Layer 6 of a small transformer language model trained on English Wikipedia (9 layers, counted from 0, width 96).
A neuron's activation on a vector x is quick GELU(weights . x + bias), where the dot is the dot product. Quick GELU of z is z times sigmoid(1.702 z).

Input weights of the MLP neurons that the questions are about. A number n stands for (n - 500) times 0.0012.
n18 (bias -0.064): 336,492,443,484,382,424,639,467,355,647,638,685,343,465,415,847,331,391,747,685,308,253,358,525,650,489,667,568,378,290,668,316,345,469,574,537,719,532,687,363,504,549,500,431,450,555,523,572,500,520,339,508,504,547,382,562,691,554,440,311,705,597,295,455,373,508,500,430,582,675,508,683,428,468,598,552,484,323,726,390,314,477,378,428,508,458,500,428,458,478,596,568,208,632,629,460
n22 (bias -0.097): 529,586,540,609,478,500,683,482,390,648,632,379,357,500,506,424,524,313,324,644,466,598,537,190,360,387,567,678,259,500,729,672,446,286,522,469,448,372,433,429,508,540,806,438,430,697,419,605,488,593,339,460,466,476,267,357,488,497,429,460,617,523,612,690,430,394,760,384,481,511,568,651,603,511,556,625,565,673,259,546,715,429,372,594,475,424,548,453,262,493,588,477,538,500,679,593
n37 (bias -0.113): 285,382,401,598,484,525,863,208,415,569,737,455,559,398,585,606,487,351,547,567,378,532,692,607,363,528,367,310,547,487,715,552,339,512,658,538,488,313,473,450,274,661,539,597,508,484,460,457,448,323,372,340,394,556,459,412,513,459,422,449,274,589,389,453,564,710,517,508,524,674,385,653,440,550,602,500,508,288,485,855,597,196,336,621,476,539,488,472,704,748,557,571,409,492,630,248
n51 (bias -0.099): 621,507,445,583,596,515,681,386,360,478,541,504,667,568,526,605,424,250,511,416,613,427,663,326,555,548,504,521,606,722,644,441,573,492,433,324,443,371,571,700,454,315,590,430,522,440,563,529,298,656,400,581,492,642,376,592,363,341,543,529,599,469,483,406,426,643,408,688,338,485,455,659,483,835,360,500,630,271,679,486,605,207,257,528,584,561,582,295,611,472,567,356,592,399,654,274
n55 (bias -0.105): 474,669,642,485,500,671,590,265,457,567,558,375,780,591,382,435,245,627,493,576,435,456,329,437,583,452,358,490,582,395,406,533,453,409,541,437,334,694,702,611,481,576,407,336,585,650,541,303,379,606,393,381,296,517,580,514,238,715,611,562,346,367,623,395,373,456,681,500,391,512,394,309,538,296,360,734,642,296,366,511,504,376,583,472,478,407,564,595,537,674,585,243,391,500,489,535
n78 (bias -0.140): 507,343,596,445,554,609,669,268,360,729,659,577,587,581,722,701,457,493,591,316,437,404,500,293,343,660,580,430,614,492,493,525,588,342,471,647,452,513,703,576,407,454,556,265,532,555,522,614,504,637,392,273,449,476,550,267,660,574,514,645,489,378,473,416,348,411,451,393,332,403,408,562,520,418,629,593,559,338,572,394,663,314,489,412,772,653,558,600,374,395,559,579,610,485,474,354
n79 (bias -0.129): 422,595,611,589,616,429,581,363,376,618,517,646,488,803,497,463,601,423,727,507,517,612,361,408,514,374,496,448,385,449,562,669,515,377,637,407,324,524,500,609,639,529,751,282,301,370,466,574,312,401,358,530,557,419,307,539,504,648,303,485,273,583,510,591,477,355,559,273,576,535,473,306,493,348,784,690,430,598,461,615,489,405,573,415,286,800,580,489,590,429,640,681,625,504,287,535
n82 (bias -0.017): 441,485,474,381,370,445,515,522,671,443,209,642,461,657,507,515,544,376,387,548,517,604,399,424,722,348,591,552,358,504,639,582,463,435,421,261,447,534,546,533,515,816,765,319,631,584,590,426,455,587,407,504,626,444,514,161,468,363,358,378,403,417,541,456,609,470,484,615,447,655,427,428,598,535,606,597,628,773,443,507,496,485,462,733,621,721,481,644,541,440,339,319,532,614,283,725
n85 (bias -0.113): 513,443,569,397,474,596,453,538,610,689,560,737,390,415,388,603,359,287,517,247,395,314,343,25,342,366,623,541,348,505,521,792,251,304,632,380,411,536,762,361,513,333,712,362,670,465,400,392,381,587,452,517,402,303,586,529,606,610,635,599,504,588,399,598,246,465,368,675,416,622,232,621,463,523,727,491,833,504,620,600,359,641,433,656,577,705,456,401,552,500,613,335,222,491,757,496
n100 (bias -0.143): 574,408,546,315,480,677,392,666,382,579,540,560,603,508,420,361,559,492,554,504,413,407,638,328,259,558,476,467,234,533,300,661,430,528,444,530,372,417,526,413,431,631,592,227,457,923,680,438,195,421,508,319,564,441,673,365,641,651,656,349,317,425,652,412,381,371,492,376,540,679,504,526,672,655,764,459,585,669,582,568,488,448,291,348,558,517,425,632,555,699,553,574,421,695,548,337
n125 (bias -0.066): 389,496,658,393,388,614,628,550,435,443,469,385,630,561,444,441,359,555,376,669,500,563,545,664,458,382,405,597,358,480,595,455,758,618,504,521,454,462,379,500,396,573,634,346,380,625,601,828,533,453,504,440,626,489,497,304,457,787,388,368,478,350,676,587,718,304,352,418,492,752,534,579,542,589,560,721,446,339,344,536,417,345,489,694,662,414,594,519,209,518,389,461,632,549,538,225
n189 (bias -0.194): 519,532,334,496,621,594,569,560,645,623,351,520,512,540,427,612,428,335,504,408,609,368,484,550,394,302,524,595,131,863,443,606,620,408,520,463,628,507,391,621,415,719,291,384,406,528,461,535,231,719,410,449,324,423,716,313,496,566,538,485,449,359,457,347,255,512,422,369,480,618,291,403,643,516,426,812,743,512,522,504,520,289,612,485,315,500,559,628,696,684,706,570,317,544,420,537
n234 (bias -0.070): 504,489,319,311,619,632,521,375,430,620,580,619,811,511,478,319,488,175,348,560,450,543,417,407,540,532,376,614,305,416,447,648,603,360,504,428,408,464,369,636,467,521,560,515,190,372,406,283,441,489,540,280,485,497,483,545,531,473,714,671,371,466,420,352,333,436,335,455,386,627,493,390,692,665,691,470,597,424,565,462,577,602,607,698,514,638,420,514,687,391,541,492,555,347,566,565
n260 (bias -0.072): 239,503,456,574,404,572,406,351,523,685,679,688,642,620,354,537,519,301,503,656,542,609,541,367,545,558,301,548,555,616,567,407,442,458,556,398,387,579,447,553,447,754,480,475,603,602,421,493,274,679,620,400,489,370,526,635,383,348,557,340,411,460,506,587,503,616,550,662,595,428,299,411,477,690,523,493,518,317,543,717,517,563,224,490,381,477,375,466,479,373,447,380,382,395,402,324
n279 (bias -0.159): 651,650,433,409,471,686,570,528,197,445,590,305,296,573,496,682,196,694,554,255,422,508,263,518,484,241,445,524,281,385,261,614,525,435,551,359,582,550,798,696,435,500,377,255,441,457,508,396,454,500,437,327,599,286,536,613,464,777,635,496,199,393,488,595,160,400,562,625,517,518,422,504,524,496,751,478,413,525,424,645,756,564,548,675,562,786,551,638,572,556,593,371,452,526,359,627
n293 (bias -0.087): 489,511,680,444,613,508,742,384,486,478,487,377,619,638,423,443,206,546,429,507,443,471,453,442,696,688,367,629,384,569,575,427,432,381,507,528,715,748,556,676,515,486,369,400,609,552,653,219,162,542,398,456,441,545,442,486,469,674,560,435,594,214,507,489,390,453,546,689,407,398,593,796,357,447,786,553,534,358,524,611,448,496,504,428,611,528,640,579,558,507,311,485,517,511,574,562
n313 (bias -0.069): 362,555,473,678,226,630,731,310,571,418,711,575,785,607,336,492,458,485,576,546,339,446,698,479,460,228,363,565,557,541,443,662,565,425,500,504,524,518,711,418,619,481,414,594,442,418,550,324,513,569,488,593,547,355,533,441,586,587,395,458,393,516,486,579,504,611,544,467,402,488,548,426,529,580,533,616,588,388,680,437,426,547,674,569,219,610,683,741,666,198,733,646,397,465,598,143
n314 (bias -0.137): 344,484,349,520,829,319,796,522,288,760,418,642,540,430,402,421,492,395,346,440,411,568,588,439,553,348,484,682,326,577,770,603,224,488,519,442,328,504,738,344,654,639,601,229,627,484,397,640,387,524,370,519,414,482,579,544,634,471,478,508,477,532,401,451,581,610,672,349,375,619,500,625,482,644,576,365,492,331,431,485,585,309,724,438,526,634,597,511,699,464,544,722,361,473,555,413
n361 (bias -0.079): 436,558,356,518,219,694,559,466,448,442,286,350,481,420,406,440,358,395,636,542,447,436,618,633,563,461,367,527,515,346,670,657,619,522,540,354,616,624,599,490,489,699,445,429,461,648,500,489,496,737,553,511,355,610,420,571,492,700,517,549,383,534,441,403,417,422,481,199,305,304,482,623,743,830,524,485,725,418,659,527,489,655,639,513,591,457,496,355,411,510,517,661,371,525,413,477
n363 (bias -0.071): 300,730,659,654,540,293,403,539,507,485,436,278,758,410,419,453,445,572,532,550,412,620,471,245,561,460,433,391,422,569,557,786,403,358,608,587,586,544,595,440,504,651,507,465,647,340,643,312,600,527,262,562,373,576,579,486,636,527,582,493,536,380,344,632,356,584,462,539,452,625,282,588,469,561,573,751,807,386,455,566,511,470,703,386,500,251,563,500,522,472,370,596,497,804,582,510

Each question shows a token from some text and the vector x that enters the MLP there. A number n stands for (n - 500) times 0.012.

"a": 423,523,450,358,526,472,441,582,447,396,460,292,518,425,750,504,479,525,530,530,417,632,577,625,406,637,374,479,539,421,436,555,474,608,360,464,536,470,357,491,559,467,626,525,470,529,506,468,478,466,570,499,464,451,476,412,486,461,572,543,388,620,549,525,433,468,571,663,519,509,592,467,566,432,571,441,547,451,430,581,377,642,605,447,440,287,634,508,562,556,402,513,601,505,438,550
Which neuron lights up most? n363

"n": 607,543,603,448,624,539,512,499,660,436,385,432,372,397,572,563,313,481,496,497,440,512,474,447,500,491,414,504,469,390,327,569,515,601,302,471,594,570,481,506,620,426,516,424,426,564,520,545,499,604,555,594,567,479,467,577,415,454,350,597,592,555,688,602,561,598,421,477,635,355,411,533,542,316,480,457,542,571,376,503,389,637,555,474,412,526,385,547,411,442,461,619,467,477,558,610
The most active neuron and its activation: n279, at about 0.15

"T": 455,528,575,495,509,489,440,580,616,645,515,412,427,468,803,494,588,350,468,441,518,472,519,377,482,510,543,498,595,390,629,538,491,583,487,555,443,587,434,471,450,516,517,555,642,497,377,484,541,487,573,543,572,524,445,488,421,514,429,528,423,486,591,473,544,406,625,481,428,441,833,432,441,428,426,502,464,495,411,432,528,453,510,439,508,464,454,433,524,513,462,451,602,399,341,504
The most active neuron and its activation: n22, at about 1.4

"ian": 631,476,431,412,415,388,515,478,599,448,597,609,445,401,636,357,626,486,419,553,539,393,592,518,379,381,464,432,550,532,551,581,531,532,345,481,445,425,429,439,422,491,553,622,459,500,589,500,612,616,497,610,424,415,503,527,633,513,509,532,443,481,523,530,612,585,606,557,522,405,709,533,540,452,392,619,703,529,470,432,393,439,570,487,404,440,359,541,518,466,305,445,498,580,381,554
The most active neuron and its activation: n82, at about 0.98

"s": 500,498,652,460,467,485,404,543,559,442,503,433,499,402,569,445,419,576,385,676,478,412,581,562,535,605,437,548,517,461,400,496,447,565,408,503,522,514,385,414,641,454,399,479,600,496,393,628,597,331,591,546,415,500,550,515,504,570,533,455,598,544,584,529,333,479,509,292,597,568,827,484,421,555,504,563,506,535,487,344,374,524,455,558,544,476,356,497,477,551,605,497,462,446,501,525
The most active neuron and its activation: n125, at about 1.4

"he": 589,545,522,580,444,367,411,404,521,425,525,544,351,458,639,348,314,563,632,442,521,552,513,586,486,513,519,432,625,616,320,391,325,647,442,379,747,510,460,601,433,532,577,463,433,586,452,546,465,546,521,568,481,568,500,538,431,435,424,596,592,596,503,480,462,512,580,485,602,504,486,529,544,327,499,663,440,440,472,458,419,547,543,505,353,382,505,435,570,689,516,522,530,336,479,540
Which neuron lights up most? n55

"her": 600,496,667,420,474,483,614,552,609,442,521,562,418,347,546,481,462,629,459,572,379,466,404,455,596,519,320,497,677,518,541,253,457,496,319,503,661,575,614,403,644,531,361,536,437,517,509,483,328,554,429,442,552,483,492,505,537,383,580,473,473,576,538,475,626,529,482,469,522,445,580,469,591,312,624,563,442,347,503,556,464,662,512,533,453,358,489,465,531,601,463,611,466,493,401,498
Which neuron lights up most? n293

"D": 491,432,600,536,648,513,583,583,538,582,522,480,617,439,716,443,392,384,383,428,479,422,615,391,431,552,515,536,654,442,661,526,566,657,479,580,484,583,481,533,614,496,498,532,402,432,408,444,481,536,436,553,471,422,474,429,451,416,540,560,584,512,561,614,442,453,387,634,433,479,696,358,504,391,529,527,474,494,385,450,537,637,513,454,438,401,411,400,429,530,380,457,606,441,340,499
The most active neuron and its activation: n234, at about 0.87

",": 658,561,462,400,457,556,449,538,607,485,548,617,630,462,374,441,467,484,364,470,585,599,493,480,356,554,474,445,340,532,520,463,541,591,395,449,558,689,343,449,489,602,374,480,599,513,516,491,571,579,538,621,519,483,524,608,377,418,386,313,474,519,545,437,481,540,406,479,564,480,679,525,577,607,469,470,534,383,357,434,473,584,479,588,450,420,417,424,542,500,569,482,557,620,547,563
The most active neuron and its activation: n260, at about 1.5

"7": 613,499,527,463,620,434,481,550,574,481,511,410,456,677,519,406,508,572,539,420,567,568,456,563,624,558,505,340,564,555,483,447,488,558,320,557,492,665,414,484,633,482,437,598,480,486,470,499,342,516,641,475,427,449,676,459,512,474,549,556,561,442,595,560,434,502,592,392,538,292,571,456,367,409,432,360,463,503,551,424,409,611,452,539,451,463,452,613,480,590,476,540,607,355,357,500
Which neuron lights up most? n293

" to": 529,520,553,542,506,470,520,518,544,495,430,500,515,451,551,594,510,574,348,411,493,470,499,450,361,528,492,470,524,558,484,440,484,552,349,434,479,565,402,410,581,533,414,492,653,423,626,581,402,418,465,532,317,620,487,610,558,499,466,449,536,633,367,414,469,645,439,443,621,523,809,433,587,452,630,404,567,485,570,453,555,430,523,432,512,306,390,465,536,472,633,543,397,505,421,682
The three highest activations, in order: n314, n18, n189

"t": 556,474,592,562,525,450,366,663,545,530,518,475,336,482,686,506,600,634,615,454,500,524,445,378,473,630,456,542,490,334,453,409,439,503,515,440,420,574,424,344,635,444,426,464,519,458,478,634,413,404,519,437,576,444,529,440,511,410,523,392,483,460,531,449,487,571,514,584,586,506,749,598,626,441,573,558,461,596,477,356,532,453,549,421,586,508,397,492,498,563,435,475,295,477,548,497
Which neuron lights up most? n100

" an": 533,407,418,607,480,486,533,510,640,377,421,640,541,448,539,603,598,558,496,536,390,514,609,546,353,378,397,472,551,507,527,363,505,674,290,520,433,541,426,398,389,587,341,457,592,562,511,502,559,522,540,489,468,617,575,411,688,617,493,413,520,436,528,478,357,561,468,585,568,483,523,500,457,321,487,587,510,519,528,490,591,526,544,429,486,484,480,467,535,537,571,584,394,380,350,663
Which neuron lights up most? n189

"ch": 611,365,652,520,445,520,522,628,657,406,572,499,569,411,521,476,681,571,504,532,569,418,446,627,481,512,367,483,662,351,447,414,513,587,366,427,518,435,495,539,564,555,378,368,568,548,298,492,545,461,474,435,515,520,460,375,631,456,370,415,512,515,462,589,505,623,500,388,440,515,639,614,620,533,543,473,397,507,561,355,521,544,591,496,515,440,311,503,485,646,467,448,424,410,539,592
Which neuron lights up most? n361

"2": 529,484,528,582,430,527,370,604,418,398,484,381,400,452,481,536,530,555,454,520,515,492,549,589,549,470,467,463,617,399,529,507,517,569,498,452,416,842,505,562,502,601,575,456,670,397,504,457,666,500,650,696,437,405,546,486,457,473,441,574,425,648,509,451,543,517,428,620,603,507,575,496,352,491,372,387,444,558,462,483,399,521,415,499,454,415,404,481,551,502,497,459,571,346,462,505
Which neuron lights up most? n260

" and": 542,597,498,402,512,447,562,615,487,560,528,544,535,485,415,483,531,565,311,491,452,600,505,377,394,511,544,454,418,495,394,427,471,525,273,500,683,720,348,410,550,539,419,526,545,456,448,396,478,445,445,588,414,522,559,512,448,523,519,430,383,558,556,400,415,503,389,391,503,474,701,506,589,461,622,495,552,593,457,455,584,529,469,481,424,424,592,573,569,474,518,540,463,651,640,688
Which neuron lights up most? n100

" V": 517,428,472,452,453,477,500,523,466,544,526,547,478,411,919,525,625,550,468,549,527,630,500,532,546,457,544,501,470,516,557,408,485,519,278,426,451,487,354,419,412,512,524,500,515,489,478,493,551,550,456,462,521,428,462,535,428,519,559,508,524,524,531,490,507,533,363,659,472,404,656,472,471,466,506,535,338,573,461,398,488,542,449,538,520,488,476,477,498,565,511,531,557,469,525,471
The most active neuron and its activation: n82, at about 0.43

"h": 567,546,521,394,401,540,434,531,476,496,453,517,412,501,734,512,365,451,435,402,587,683,371,681,481,495,599,467,452,450,461,516,443,499,310,428,535,494,496,525,548,529,545,554,434,498,561,471,451,502,452,630,468,432,436,577,495,381,338,513,528,551,567,533,476,568,650,471,615,354,424,502,595,607,502,551,368,676,480,463,509,471,638,435,485,652,346,496,493,593,426,570,625,410,481,456
Which neuron lights up most? n82

"is": 580,532,487,464,501,524,448,560,426,483,506,529,542,414,594,445,445,701,508,566,422,501,579,529,282,517,403,466,561,467,372,263,498,483,368,437,615,601,394,439,365,696,394,542,583,658,472,536,525,561,486,457,479,518,519,533,468,460,537,491,579,533,632,517,375,445,507,635,667,566,546,568,537,561,592,501,427,595,396,501,421,562,490,452,512,441,398,601,430,484,427,454,411,415,381,701
Which two neurons fire most, strongest first? n100, n279

"1": 547,494,492,577,477,436,377,622,459,520,418,400,539,551,547,388,668,520,401,527,487,446,458,555,583,598,352,389,617,425,398,491,530,460,449,460,494,726,628,529,544,512,463,486,694,436,536,478,590,576,519,667,478,535,530,473,513,508,600,631,443,576,455,546,538,461,498,650,500,392,556,533,328,440,556,396,354,593,520,573,414,565,434,514,523,505,310,448,443,516,519,384,550,280,442,448
The most active neuron and its activation: n260, at about 0.44

"0": 555,474,446,489,448,372,544,498,600,423,550,450,482,545,438,441,643,393,271,481,604,441,474,639,479,496,521,370,529,460,280,518,549,503,555,613,518,530,442,488,702,695,495,450,485,437,433,605,373,446,483,698,420,451,464,489,495,436,572,627,454,503,545,412,583,528,356,480,548,335,502,489,596,277,443,494,459,688,600,580,512,533,576,572,493,371,358,602,639,420,479,597,494,478,545,552
The most active neuron and its activation: n189, at about 0.97

" n": 531,569,565,581,437,517,395,502,497,505,476,563,408,468,816,640,579,642,506,381,474,526,570,689,489,484,505,455,475,440,449,496,524,587,421,481,443,478,486,424,575,396,424,413,654,376,547,480,550,495,600,471,407,552,468,440,516,542,569,397,487,430,504,439,456,428,429,553,498,438,498,536,477,379,510,479,334,429,456,433,521,539,635,587,554,605,589,385,584,566,428,479,384,520,505,629
Which two neurons fire most, strongest first? n279, n78

"ut": 603,531,565,504,552,430,558,398,494,410,364,561,387,612,534,525,510,607,600,446,545,509,454,637,544,574,556,497,590,403,536,597,476,403,511,475,634,418,394,436,500,540,445,542,623,508,512,402,655,624,549,469,459,605,402,472,387,471,530,455,443,447,625,431,305,496,498,623,562,356,696,354,562,370,609,554,482,418,481,438,565,497,484,521,452,280,573,642,513,616,422,464,312,369,563,466
Which neuron lights up most? n55

"b": 460,688,383,408,547,517,527,486,563,524,392,562,482,492,604,363,550,452,595,492,523,352,506,601,395,475,497,415,606,284,514,530,558,608,443,452,534,478,433,496,646,408,448,516,615,514,460,438,356,383,611,485,332,409,360,606,613,529,507,552,521,402,652,603,377,490,395,610,330,512,667,522,541,399,561,561,430,631,425,464,528,670,482,577,520,582,428,537,560,462,533,549,498,531,422,515
Which neuron lights up most? n234

"un": 549,309,450,387,599,440,384,539,524,478,412,550,441,437,497,484,508,708,561,582,601,604,515,675,363,437,412,622,452,432,381,510,430,552,506,603,495,525,468,418,514,457,378,538,476,483,334,428,563,560,620,450,434,479,462,539,713,570,541,467,361,606,523,561,647,613,584,612,435,418,538,536,569,392,504,427,465,354,493,382,421,432,536,539,460,393,499,555,501,639,520,355,522,538,443,671
Which neuron lights up most? n279

" |": 552,594,475,430,535,476,476,582,609,487,582,481,516,648,562,464,578,546,521,460,587,485,521,510,492,563,437,321,499,585,510,547,541,556,356,588,540,542,334,441,514,457,519,534,566,370,408,476,549,458,412,550,580,596,606,501,442,487,453,400,578,455,670,357,510,501,492,479,551,501,437,559,389,569,497,493,435,516,222,520,393,459,674,430,435,492,529,480,471,431,496,485,636,537,519,580
Which neuron lights up most? n363